Layer 10 of a small transformer language model trained on English Wikipedia (15 layers, counted from 0, width 64).
A neuron's activation on a vector x is GELU(weights . x + bias), where the dot is the dot product.

Input weights of the MLP neurons that the questions are about. A number n stands for (n - 500) times 0.00092.
n2 (bias -0.024): 578,540,729,364,581,658,373,570,469,574,404,536,520,636,580,747,597,528,509,261,344,377,530,286,519,469,596,472,601,491,545,256,640,598,700,314,374,528,565,369,446,442,439,355,499,512,518,305,443,503,531,334,515,607,483,450,430,379,628,626,462,463,552,559
n17 (bias -0.080): 477,253,658,735,566,756,468,501,557,479,526,511,365,611,706,465,583,363,479,225,549,689,354,373,827,379,307,606,318,527,448,230,374,535,739,452,742,489,666,555,284,536,242,482,492,602,541,297,480,424,584,447,215,173,421,453,494,83,576,569,645,512,443,835
n21 (bias -0.044): 491,628,369,480,498,444,665,308,568,539,435,484,683,828,586,481,791,428,477,578,542,391,402,641,227,485,446,365,551,325,605,439,533,483,490,438,565,536,401,696,451,482,454,400,452,546,532,424,560,331,483,494,569,766,200,530,563,403,368,689,562,507,433,492
n26 (bias -0.055): 361,629,515,360,519,361,367,341,502,691,770,649,220,436,527,547,652,456,708,451,501,696,308,241,581,360,673,726,739,736,485,340,837,504,531,402,442,533,562,522,517,476,387,557,358,359,630,497,527,367,330,464,322,456,381,288,530,548,508,624,351,518,454,762
n28 (bias -0.034): 503,289,340,706,693,461,573,323,367,456,329,529,698,478,524,617,496,391,373,486,535,420,564,457,430,437,323,317,466,548,536,614,578,464,549,696,574,612,688,614,539,535,545,461,608,571,531,526,487,563,487,505,240,372,436,488,293,371,337,501,451,416,426,569
n33 (bias -0.056): 483,653,586,525,644,518,423,419,722,581,726,384,525,517,508,504,594,610,293,506,344,453,543,397,547,530,523,511,393,528,601,491,536,277,625,537,477,562,504,494,642,524,173,546,557,460,376,693,528,357,528,612,488,505,354,594,606,442,417,445,404,387,595,535
n34 (bias -0.055): 572,455,393,532,302,489,484,502,520,590,460,642,344,325,271,650,500,396,561,418,591,339,431,495,446,517,651,454,562,548,776,466,425,582,251,592,685,336,626,586,692,705,512,384,289,682,563,403,460,455,463,572,175,464,460,501,472,565,363,586,451,736,581,587
n39 (bias -0.076): 393,583,457,462,622,501,590,563,141,525,326,504,329,305,612,645,401,443,507,432,573,366,340,459,331,636,475,398,354,290,621,526,503,667,550,336,451,367,478,471,565,663,634,787,701,376,580,517,642,578,480,467,598,498,384,441,592,475,394,666,625,644,344,589
n45 (bias -0.044): 591,540,504,419,495,464,630,305,589,540,794,575,438,368,563,615,622,571,618,498,410,584,390,361,497,305,624,377,410,627,386,652,460,479,575,391,428,598,564,374,579,348,394,507,568,493,232,442,575,519,606,485,427,604,440,454,451,346,472,514,407,607,657,411
n52 (bias -0.037): 287,456,491,457,566,501,523,453,474,481,444,450,385,543,356,506,480,388,633,408,428,308,312,596,639,586,648,326,339,514,378,363,763,472,484,628,568,359,513,567,581,552,518,580,415,506,665,342,533,408,463,441,553,510,687,290,593,560,472,480,510,581,407,470
n53 (bias -0.034): 522,309,438,290,519,373,646,574,735,573,448,517,499,542,377,462,586,535,428,489,686,635,367,516,440,500,448,551,435,567,483,577,529,434,282,613,287,422,372,749,580,409,523,440,617,693,435,561,598,495,715,517,507,364,585,406,651,527,426,424,284,451,625,475
n56 (bias -0.063): 420,626,629,555,443,522,445,449,402,619,295,500,523,452,667,632,300,382,500,455,574,263,296,604,345,564,746,531,464,415,536,410,470,461,398,641,620,376,547,460,358,347,246,683,447,571,598,728,465,400,469,345,342,452,378,337,495,672,658,640,830,393,427,494
n59 (bias -0.047): 538,442,607,392,579,509,392,496,680,673,431,460,399,589,349,785,455,350,564,244,547,782,325,649,463,367,615,391,514,709,478,554,597,561,398,422,370,457,540,478,539,405,445,593,353,471,617,413,344,541,651,310,498,274,630,751,595,453,279,393,639,652,578,368
n61 (bias -0.072): 388,650,620,497,404,439,562,558,457,516,597,668,534,518,211,415,472,540,614,538,527,444,460,596,378,501,597,781,506,277,550,528,552,736,576,549,335,605,595,528,331,539,529,382,554,458,372,430,817,432,504,238,648,408,401,505,414,263,64,449,437,587,540,815
n62 (bias -0.068): 545,536,618,545,283,568,385,553,560,428,445,517,459,457,606,441,343,501,611,330,578,546,393,591,627,510,594,356,613,531,513,494,504,587,496,588,608,576,442,574,347,431,424,187,354,376,413,501,644,421,576,581,443,468,671,457,456,396,365,590,258,560,438,564
n65 (bias -0.047): 651,573,488,536,685,595,349,524,400,779,577,608,446,430,574,531,361,506,578,505,262,544,677,396,686,355,383,547,404,973,376,390,530,404,615,459,477,188,281,632,397,543,531,616,453,452,462,426,446,488,488,365,383,565,331,668,460,419,550,492,481,580,626,550
n71 (bias -0.054): 508,576,543,525,672,317,572,694,589,619,478,707,352,327,525,537,619,371,358,425,562,348,671,231,446,596,557,353,651,697,708,506,251,544,624,649,623,444,483,434,671,491,409,621,440,478,441,644,482,502,105,556,312,456,446,510,435,480,484,415,568,440,446,511
n76 (bias -0.021): 706,496,411,549,599,474,734,442,239,512,297,452,295,713,521,551,340,316,589,446,476,556,400,545,460,551,588,522,516,568,318,547,602,494,348,467,599,474,668,425,770,470,424,551,597,573,537,379,453,471,724,445,399,342,435,462,386,679,449,891,425,244,361,447
n78 (bias -0.056): 759,492,520,571,722,632,627,549,421,526,332,444,311,578,674,545,490,552,505,403,421,306,623,601,430,462,513,566,622,488,411,481,450,519,426,478,465,425,315,524,362,317,451,573,655,689,457,485,462,383,353,560,508,617,529,526,419,409,611,546,560,350,654,526
n79 (bias -0.013): 538,224,443,370,558,546,520,305,640,472,552,418,360,563,471,594,550,207,740,561,456,569,599,494,377,618,322,505,348,621,712,474,545,593,616,371,420,463,596,361,474,678,478,569,316,585,304,360,725,478,468,600,265,684,521,254,577,494,294,486,710,578,674,559
n80 (bias -0.061): 454,540,376,678,578,620,543,386,663,620,533,579,479,437,435,586,415,436,659,498,421,196,578,573,418,556,441,610,568,561,448,422,416,485,386,480,402,402,507,508,437,535,588,636,437,515,660,457,532,399,624,266,631,620,453,462,492,731,471,458,108,459,446,640
n83 (bias -0.040): 489,402,495,458,527,531,570,594,595,352,395,527,473,526,367,449,487,480,510,323,421,459,549,402,654,565,588,589,367,527,453,546,392,497,415,411,378,275,695,588,651,460,570,506,421,633,575,360,392,466,574,776,572,506,668,434,370,583,573,756,439,458,478,623
n89 (bias -0.100): 380,615,437,584,483,528,517,461,650,603,370,594,483,441,129,612,725,377,489,420,549,553,515,339,456,574,530,738,423,377,325,538,617,863,277,548,410,361,416,340,516,457,601,476,487,396,517,624,540,652,539,417,292,792,211,269,426,569,498,453,454,457,632,460
n91 (bias -0.044): 566,639,450,692,508,369,586,476,349,616,286,416,412,446,428,438,550,438,303,444,646,481,613,490,560,515,493,288,500,551,682,564,531,857,817,297,640,452,406,541,543,312,503,587,356,225,733,687,634,374,461,518,464,486,456,516,403,471,351,623,699,453,423,513
n105 (bias -0.041): 583,448,217,439,704,599,475,695,287,437,546,475,438,577,286,337,590,580,521,303,641,458,395,513,556,513,681,384,581,739,588,422,558,680,561,445,550,507,469,494,372,209,320,558,531,368,563,538,496,425,551,340,468,537,579,280,622,394,434,384,414,536,498,654
n108 (bias -0.047): 656,198,565,581,597,514,503,501,619,619,585,654,379,504,527,535,268,535,498,464,419,481,459,422,578,366,494,455,476,580,388,479,433,471,565,420,509,528,667,650,208,476,712,559,665,551,258,588,592,519,427,188,435,492,455,575,584,556,435,418,376,439,556,423
n110 (bias -0.078): 198,582,320,457,466,469,621,523,588,598,642,332,487,420,603,414,560,451,733,482,515,449,502,439,628,440,619,615,307,381,585,584,403,542,74,474,646,401,456,496,399,569,441,597,497,454,403,233,517,512,690,539,334,348,521,330,540,381,561,473,651,700,572,601
n112 (bias -0.061): 664,461,719,296,430,581,549,453,586,518,521,788,448,260,565,658,562,295,680,488,532,667,459,474,625,465,262,610,553,456,432,329,376,698,630,622,393,578,739,671,669,316,313,403,428,619,357,447,535,497,436,442,237,455,271,591,484,423,415,371,532,485,363,596
n115 (bias -0.049): 594,382,472,295,433,520,391,375,508,415,552,544,584,369,498,492,583,497,484,433,389,658,589,247,482,505,706,352,251,421,485,624,313,333,686,636,621,560,407,713,435,463,364,516,593,674,532,609,601,258,680,449,290,412,606,498,667,402,573,423,369,532,445,615
n117 (bias -0.020): 504,551,779,544,442,341,526,441,700,614,342,448,307,576,470,561,476,537,520,505,520,468,534,365,620,486,607,491,413,402,696,427,351,556,768,549,519,534,471,432,721,485,472,690,454,373,396,408,439,504,310,434,499,563,399,463,501,624,288,507,387,536,408,450
n120 (bias -0.033): 511,355,423,390,730,460,304,603,586,674,518,526,242,568,568,446,440,360,313,510,479,563,548,715,688,398,477,439,516,569,634,461,410,529,394,290,657,595,714,732,549,518,525,504,342,395,568,496,437,341,544,314,536,503,650,497,500,529,463,463,617,545,410,613
n127 (bias -0.081): 339,371,427,656,505,486,455,493,415,724,742,786,380,692,440,388,805,387,463,359,449,242,472,424,538,522,379,443,395,515,513,562,360,659,634,565,756,551,619,435,407,711,529,464,249,479,649,463,383,419,525,529,621,500,322,789,194,405,256,492,505,628,308,540

Each question shows a token from some text and the vector x that enters the MLP there. A number n stands for (n - 500) times 0.01.

"en": 551,605,377,283,425,495,529,591,526,351,494,481,590,485,442,334,467,694,476,524,448,573,427,619,540,671,532,564,580,177,459,408,362,418,506,470,543,718,611,524,442,534,451,458,482,587,413,417,408,731,450,384,788,484,578,365,551,559,493,516,637,573,526,387
The neuron with the highest activation: n61

"1": 494,567,522,557,474,619,589,502,559,431,432,488,553,533,503,291,496,744,446,715,569,729,572,448,501,510,363,397,443,534,422,381,499,265,541,483,472,711,373,353,381,622,521,565,385,589,333,596,573,612,559,517,661,435,560,420,381,595,416,591,463,423,504,338
Which two neurons fire most, strongest first? n33, n53

" Italy": 637,744,444,272,333,557,633,358,581,401,494,538,497,528,461,508,444,507,449,542,583,500,510,538,526,486,460,574,466,448,407,360,183,499,517,578,588,594,425,420,544,592,469,522,501,559,538,585,361,625,346,347,759,464,758,417,464,483,559,611,562,509,509,454
The neuron with the highest activation: n117

"oured": 614,619,431,385,515,591,559,370,381,395,358,566,672,553,451,361,343,473,484,589,326,537,446,569,449,662,556,491,555,361,441,496,482,594,660,623,527,815,424,347,465,473,592,433,613,540,427,628,358,530,447,478,574,332,628,406,485,519,571,615,420,535,552,376
The neuron with the highest activation: n76

" ": 519,770,336,471,353,496,566,520,514,365,605,522,613,466,409,220,571,682,461,592,587,544,670,557,561,419,469,503,572,738,426,424,455,381,441,515,459,704,485,275,463,533,541,407,505,528,490,623,367,552,349,349,624,410,594,433,530,572,458,647,537,455,414,410
The most active neuron and its activation: n105, at about 0.47

",": 534,689,414,370,407,301,508,369,517,513,501,425,475,474,397,412,563,744,458,525,482,547,450,509,635,490,504,612,547,599,467,386,486,439,554,740,555,548,422,507,577,609,344,358,319,545,430,520,406,670,163,424,597,571,568,502,486,520,605,503,630,584,553,587
Which three neurons fire most, strongest first? n26, n71, n117

"in": 424,525,409,470,501,386,595,598,560,363,480,383,610,486,626,349,454,563,448,654,472,549,465,627,494,432,486,507,634,243,518,427,451,397,523,401,538,855,466,591,450,470,484,564,461,602,550,444,347,747,340,286,624,471,607,435,405,516,626,484,609,550,518,482
The neuron with the highest activation: n120

"4": 583,563,378,511,436,608,444,490,411,491,497,384,716,490,460,453,432,604,267,511,385,632,622,414,419,496,324,426,571,479,607,334,516,562,522,489,425,630,411,613,397,779,586,491,457,551,359,467,382,528,464,630,517,412,759,448,499,495,456,518,660,673,560,436
Which three neurons fire most, strongest first? n79, n28, n65

"(s": 459,579,522,406,310,509,525,334,511,552,494,367,402,460,502,338,405,771,382,681,519,475,445,539,295,484,502,624,430,616,526,363,665,585,447,654,503,478,510,439,514,489,356,602,606,578,393,462,361,562,564,611,519,553,712,483,525,542,623,571,610,580,413,287
The most active neuron and its activation: n56, at about 1.1

" From": 464,540,318,505,427,488,567,293,596,515,425,638,651,544,426,455,565,601,341,599,509,613,580,527,534,542,516,494,518,371,339,403,603,581,497,600,555,743,428,456,321,613,457,543,447,578,490,461,376,385,335,484,486,441,748,396,421,530,637,677,471,441,609,357
The neuron with the highest activation: n21

"9": 424,472,354,345,452,404,473,547,233,591,461,400,638,453,433,576,425,690,434,555,514,574,545,509,624,480,450,528,629,463,589,369,341,609,592,529,422,708,505,371,457,520,639,516,414,608,427,432,334,675,498,442,566,368,606,516,358,645,517,688,509,653,577,442
Which three neurons fire most, strongest first? n2, n39, n117

"|---|---|---|---|\n": 646,524,486,385,485,561,541,382,392,497,436,537,528,531,320,247,515,536,440,745,536,562,629,550,394,411,482,395,429,521,325,478,386,507,592,633,736,561,484,560,298,666,470,459,658,502,485,467,470,764,494,463,505,459,511,350,487,491,572,639,453,571,537,378
Which three neurons fire most, strongest first? n115, n28, n108

" planned": 541,649,438,328,468,509,578,274,473,471,371,575,674,510,447,372,492,377,508,450,413,419,536,583,503,546,439,499,447,594,466,373,449,546,381,576,420,871,509,326,614,506,622,565,418,565,455,477,402,532,527,475,606,570,718,447,437,575,550,611,407,554,649,435
The neuron with the highest activation: n80

"|": 479,541,511,527,492,562,488,345,594,463,381,590,588,442,468,391,647,852,518,567,574,546,659,469,521,528,483,257,588,632,395,374,334,386,526,633,507,573,356,428,481,619,525,463,467,556,353,431,450,552,364,470,407,472,747,454,494,545,608,545,522,493,626,308
Which three neurons fire most, strongest first? n71, n115, n45

"===\n\n": 530,729,546,388,426,556,463,326,459,523,468,452,517,523,436,341,578,682,463,794,498,501,540,464,474,357,546,437,494,660,377,366,565,353,418,678,575,613,597,362,449,578,539,534,512,508,446,456,470,822,485,564,513,522,561,406,317,488,502,433,454,482,665,371
The neuron with the highest activation: n45

" part": 445,645,398,503,341,508,605,337,476,274,312,690,477,471,449,138,496,473,413,681,556,640,461,482,483,550,537,483,603,465,494,522,548,599,548,597,488,615,403,520,480,475,465,450,569,578,436,520,451,545,361,567,658,345,770,600,436,429,568,585,488,539,593,442
The neuron with the highest activation: n62

"-": 455,505,382,515,491,444,561,641,354,441,438,465,622,346,516,240,447,605,534,616,396,666,682,473,407,444,347,406,569,660,539,350,256,353,619,594,372,673,620,462,483,513,619,489,541,517,550,516,523,655,330,583,507,403,587,523,496,668,489,517,525,479,594,451
Which two neurons fire most, strongest first? n71, n28

" by": 363,620,429,419,364,469,550,214,449,586,325,403,556,531,466,329,536,543,530,602,564,528,608,574,482,566,509,488,484,510,520,521,575,502,531,623,571,891,450,393,473,553,472,465,473,560,449,592,407,485,338,542,499,566,654,374,383,533,616,565,434,460,578,467
The neuron with the highest activation: n21

"5": 519,517,350,374,389,579,442,631,547,543,425,491,654,485,510,278,414,755,431,474,544,618,611,434,596,538,368,430,468,543,430,366,501,524,668,430,446,706,415,500,325,497,684,652,488,393,417,418,469,620,439,492,663,501,659,390,439,662,577,566,556,353,554,409
The neuron with the highest activation: n108

"r": 501,567,358,512,392,439,528,540,590,364,307,254,537,532,308,343,549,654,514,599,415,656,429,625,536,604,438,572,566,357,451,560,407,444,461,439,450,749,496,578,592,494,472,575,475,603,461,469,367,660,369,332,639,555,685,412,503,559,603,495,542,642,487,457
The most active neuron and its activation: n53, at about 0.36

" acting": 611,519,392,410,356,541,547,295,544,428,445,542,639,524,450,304,469,389,572,706,403,481,493,562,556,553,466,534,420,566,463,472,496,610,549,554,534,759,457,418,588,546,562,486,491,704,352,525,365,504,287,618,722,369,634,537,311,537,513,524,512,451,591,355
The most active neuron and its activation: n79, at about 0.26

"8": 489,488,521,376,427,428,501,595,308,520,416,438,690,433,578,368,396,635,435,569,376,540,606,551,480,518,486,434,560,584,541,360,361,665,738,392,410,805,423,315,356,500,592,550,442,512,467,481,362,679,441,452,614,469,700,476,434,648,481,577,538,526,568,524
The neuron with the highest activation: n2

"3": 675,693,453,375,442,587,610,503,540,423,459,437,566,484,469,240,424,696,497,509,571,556,638,439,533,592,308,441,478,645,353,446,418,515,666,466,489,703,397,262,440,436,513,610,424,379,457,559,454,607,593,389,687,491,651,423,468,617,500,647,524,484,439,359
Which three neurons fire most, strongest first? n91, n105, n117

"it": 506,547,412,394,433,384,603,581,492,247,447,336,536,491,551,271,407,663,364,579,484,576,538,608,404,552,618,540,565,251,484,422,537,506,648,494,506,733,497,563,498,499,477,436,545,570,353,561,417,633,341,286,676,538,577,540,459,541,651,438,654,528,594,477
The neuron with the highest activation: n61

"s": 490,566,386,403,391,575,580,401,495,346,590,494,631,428,557,382,443,747,475,642,492,443,368,557,519,453,461,553,469,355,382,346,545,507,485,584,482,866,668,489,603,514,512,563,413,651,457,466,305,604,306,353,537,389,578,460,507,599,612,532,593,500,550,454
The most active neuron and its activation: n112, at about 0.39

"re": 547,513,560,573,524,440,459,519,484,503,416,490,556,518,576,350,453,500,478,581,282,544,419,576,440,649,388,531,531,377,537,289,374,570,575,532,408,755,529,373,577,386,613,411,364,783,573,452,333,525,397,451,627,505,705,365,529,639,605,570,361,630,566,361
Which two neurons fire most, strongest first? n2, n117

"nd": 486,579,327,521,422,429,603,589,450,298,412,367,574,531,471,253,436,774,552,475,450,532,467,700,504,518,551,481,576,224,396,415,468,674,501,646,411,666,461,414,604,533,437,489,611,465,426,480,513,664,495,409,581,415,693,521,515,454,698,423,500,535,546,411
The most active neuron and its activation: n61, at about 0.69

" were": 427,776,487,535,463,464,501,232,508,554,447,567,570,496,513,344,610,458,472,641,450,460,432,536,596,605,430,428,507,411,406,449,483,484,547,646,693,760,568,322,462,580,495,375,508,565,490,543,236,515,343,531,554,366,599,505,470,458,444,658,500,543,594,464
Which three neurons fire most, strongest first? n127, n21, n28

" |": 693,669,613,399,434,330,532,340,527,551,580,585,479,578,367,327,472,573,436,591,443,418,564,593,605,365,408,408,614,650,265,308,502,556,491,606,507,525,598,439,617,491,546,578,401,574,448,468,411,494,477,344,680,519,670,504,439,464,610,569,586,511,483,288
The most active neuron and its activation: n65, at about 0.75

"elt": 503,536,380,367,506,559,608,522,579,388,526,445,630,459,615,288,427,719,525,541,440,492,425,690,440,556,499,469,530,157,371,339,460,348,480,635,494,615,587,501,607,571,523,485,580,639,417,468,396,600,423,423,681,371,544,485,589,434,590,509,664,391,647,368
Which three neurons fire most, strongest first? n21, n78, n53

"2": 585,628,463,516,419,462,427,439,410,421,488,347,661,511,559,550,449,582,357,608,446,610,646,524,452,560,285,421,507,505,582,286,550,562,494,480,346,667,380,559,383,862,566,503,439,536,434,501,461,464,510,585,486,410,624,396,430,582,390,589,580,651,607,397
The most active neuron and its activation: n79, at about 1.3

"ump": 550,437,453,559,420,492,474,502,555,309,490,489,711,508,693,299,372,569,369,538,404,552,410,618,331,511,504,515,476,451,454,394,481,437,473,461,511,734,596,394,485,601,703,633,635,559,561,503,401,665,521,322,621,439,580,450,383,488,761,390,528,506,485,343
The neuron with the highest activation: n108

"land": 600,514,504,369,347,456,415,419,362,504,496,565,660,508,593,298,410,611,380,579,457,485,409,536,447,589,531,497,598,456,469,404,437,533,506,437,488,796,660,381,631,564,517,556,488,645,366,492,202,570,361,497,575,374,764,377,558,502,588,524,566,612,586,492
The most active neuron and its activation: n120, at about 0.16

" On": 481,612,369,491,466,547,589,264,611,494,423,520,669,496,431,402,565,578,467,487,524,588,607,472,500,549,421,502,572,447,379,396,605,549,418,604,493,710,483,401,413,513,516,603,483,428,535,477,407,586,506,450,462,481,748,333,407,594,655,629,374,385,723,219
The most active neuron and its activation: n89, at about 1.7

"ined": 624,462,499,335,366,466,508,184,529,503,403,560,652,463,412,439,434,473,460,573,456,607,428,604,715,612,554,548,529,412,446,430,424,503,456,569,487,738,505,425,450,533,559,486,563,588,406,646,430,450,514,492,623,393,594,405,351,506,655,641,514,517,602,438
The neuron with the highest activation: n115

" How": 435,659,391,543,479,482,620,582,436,237,459,543,673,479,512,412,570,538,421,458,426,458,451,492,395,545,497,434,498,325,445,346,515,612,585,528,498,750,547,475,527,673,518,474,475,605,491,547,372,662,479,553,576,435,748,511,409,458,737,453,547,256,552,274
Which three neurons fire most, strongest first? n28, n2, n83

"0": 306,556,329,300,550,501,455,376,400,597,569,259,561,522,463,468,430,697,564,576,491,672,523,593,623,483,396,418,520,532,512,448,402,585,569,446,399,635,333,338,374,468,490,595,524,607,502,504,449,622,550,416,536,418,735,502,578,581,520,654,564,625,547,362
Which two neurons fire most, strongest first? n59, n110

" believed": 531,608,436,473,442,565,602,285,503,293,367,659,507,435,366,458,414,404,429,489,414,541,464,507,714,522,501,512,540,582,432,443,507,493,612,649,492,700,385,326,502,592,602,368,649,611,507,550,375,623,451,536,563,321,744,544,429,484,463,560,514,440,631,458
The neuron with the highest activation: n28

" invasion": 554,683,435,374,329,498,574,293,405,336,457,668,487,575,521,321,395,412,480,651,534,491,481,513,396,481,464,559,356,452,395,381,441,516,543,620,364,750,674,524,520,498,495,593,463,663,442,540,424,545,370,532,483,480,748,529,453,625,588,605,460,555,610,484
Which two neurons fire most, strongest first? n112, n76

" Germany": 663,669,393,352,325,604,630,382,595,387,550,567,538,515,532,513,464,595,473,565,529,504,454,528,459,525,487,590,435,385,432,379,198,413,459,548,571,546,436,426,491,705,446,576,476,616,534,542,349,595,391,353,789,454,716,389,453,468,547,588,549,487,612,384
The neuron with the highest activation: n56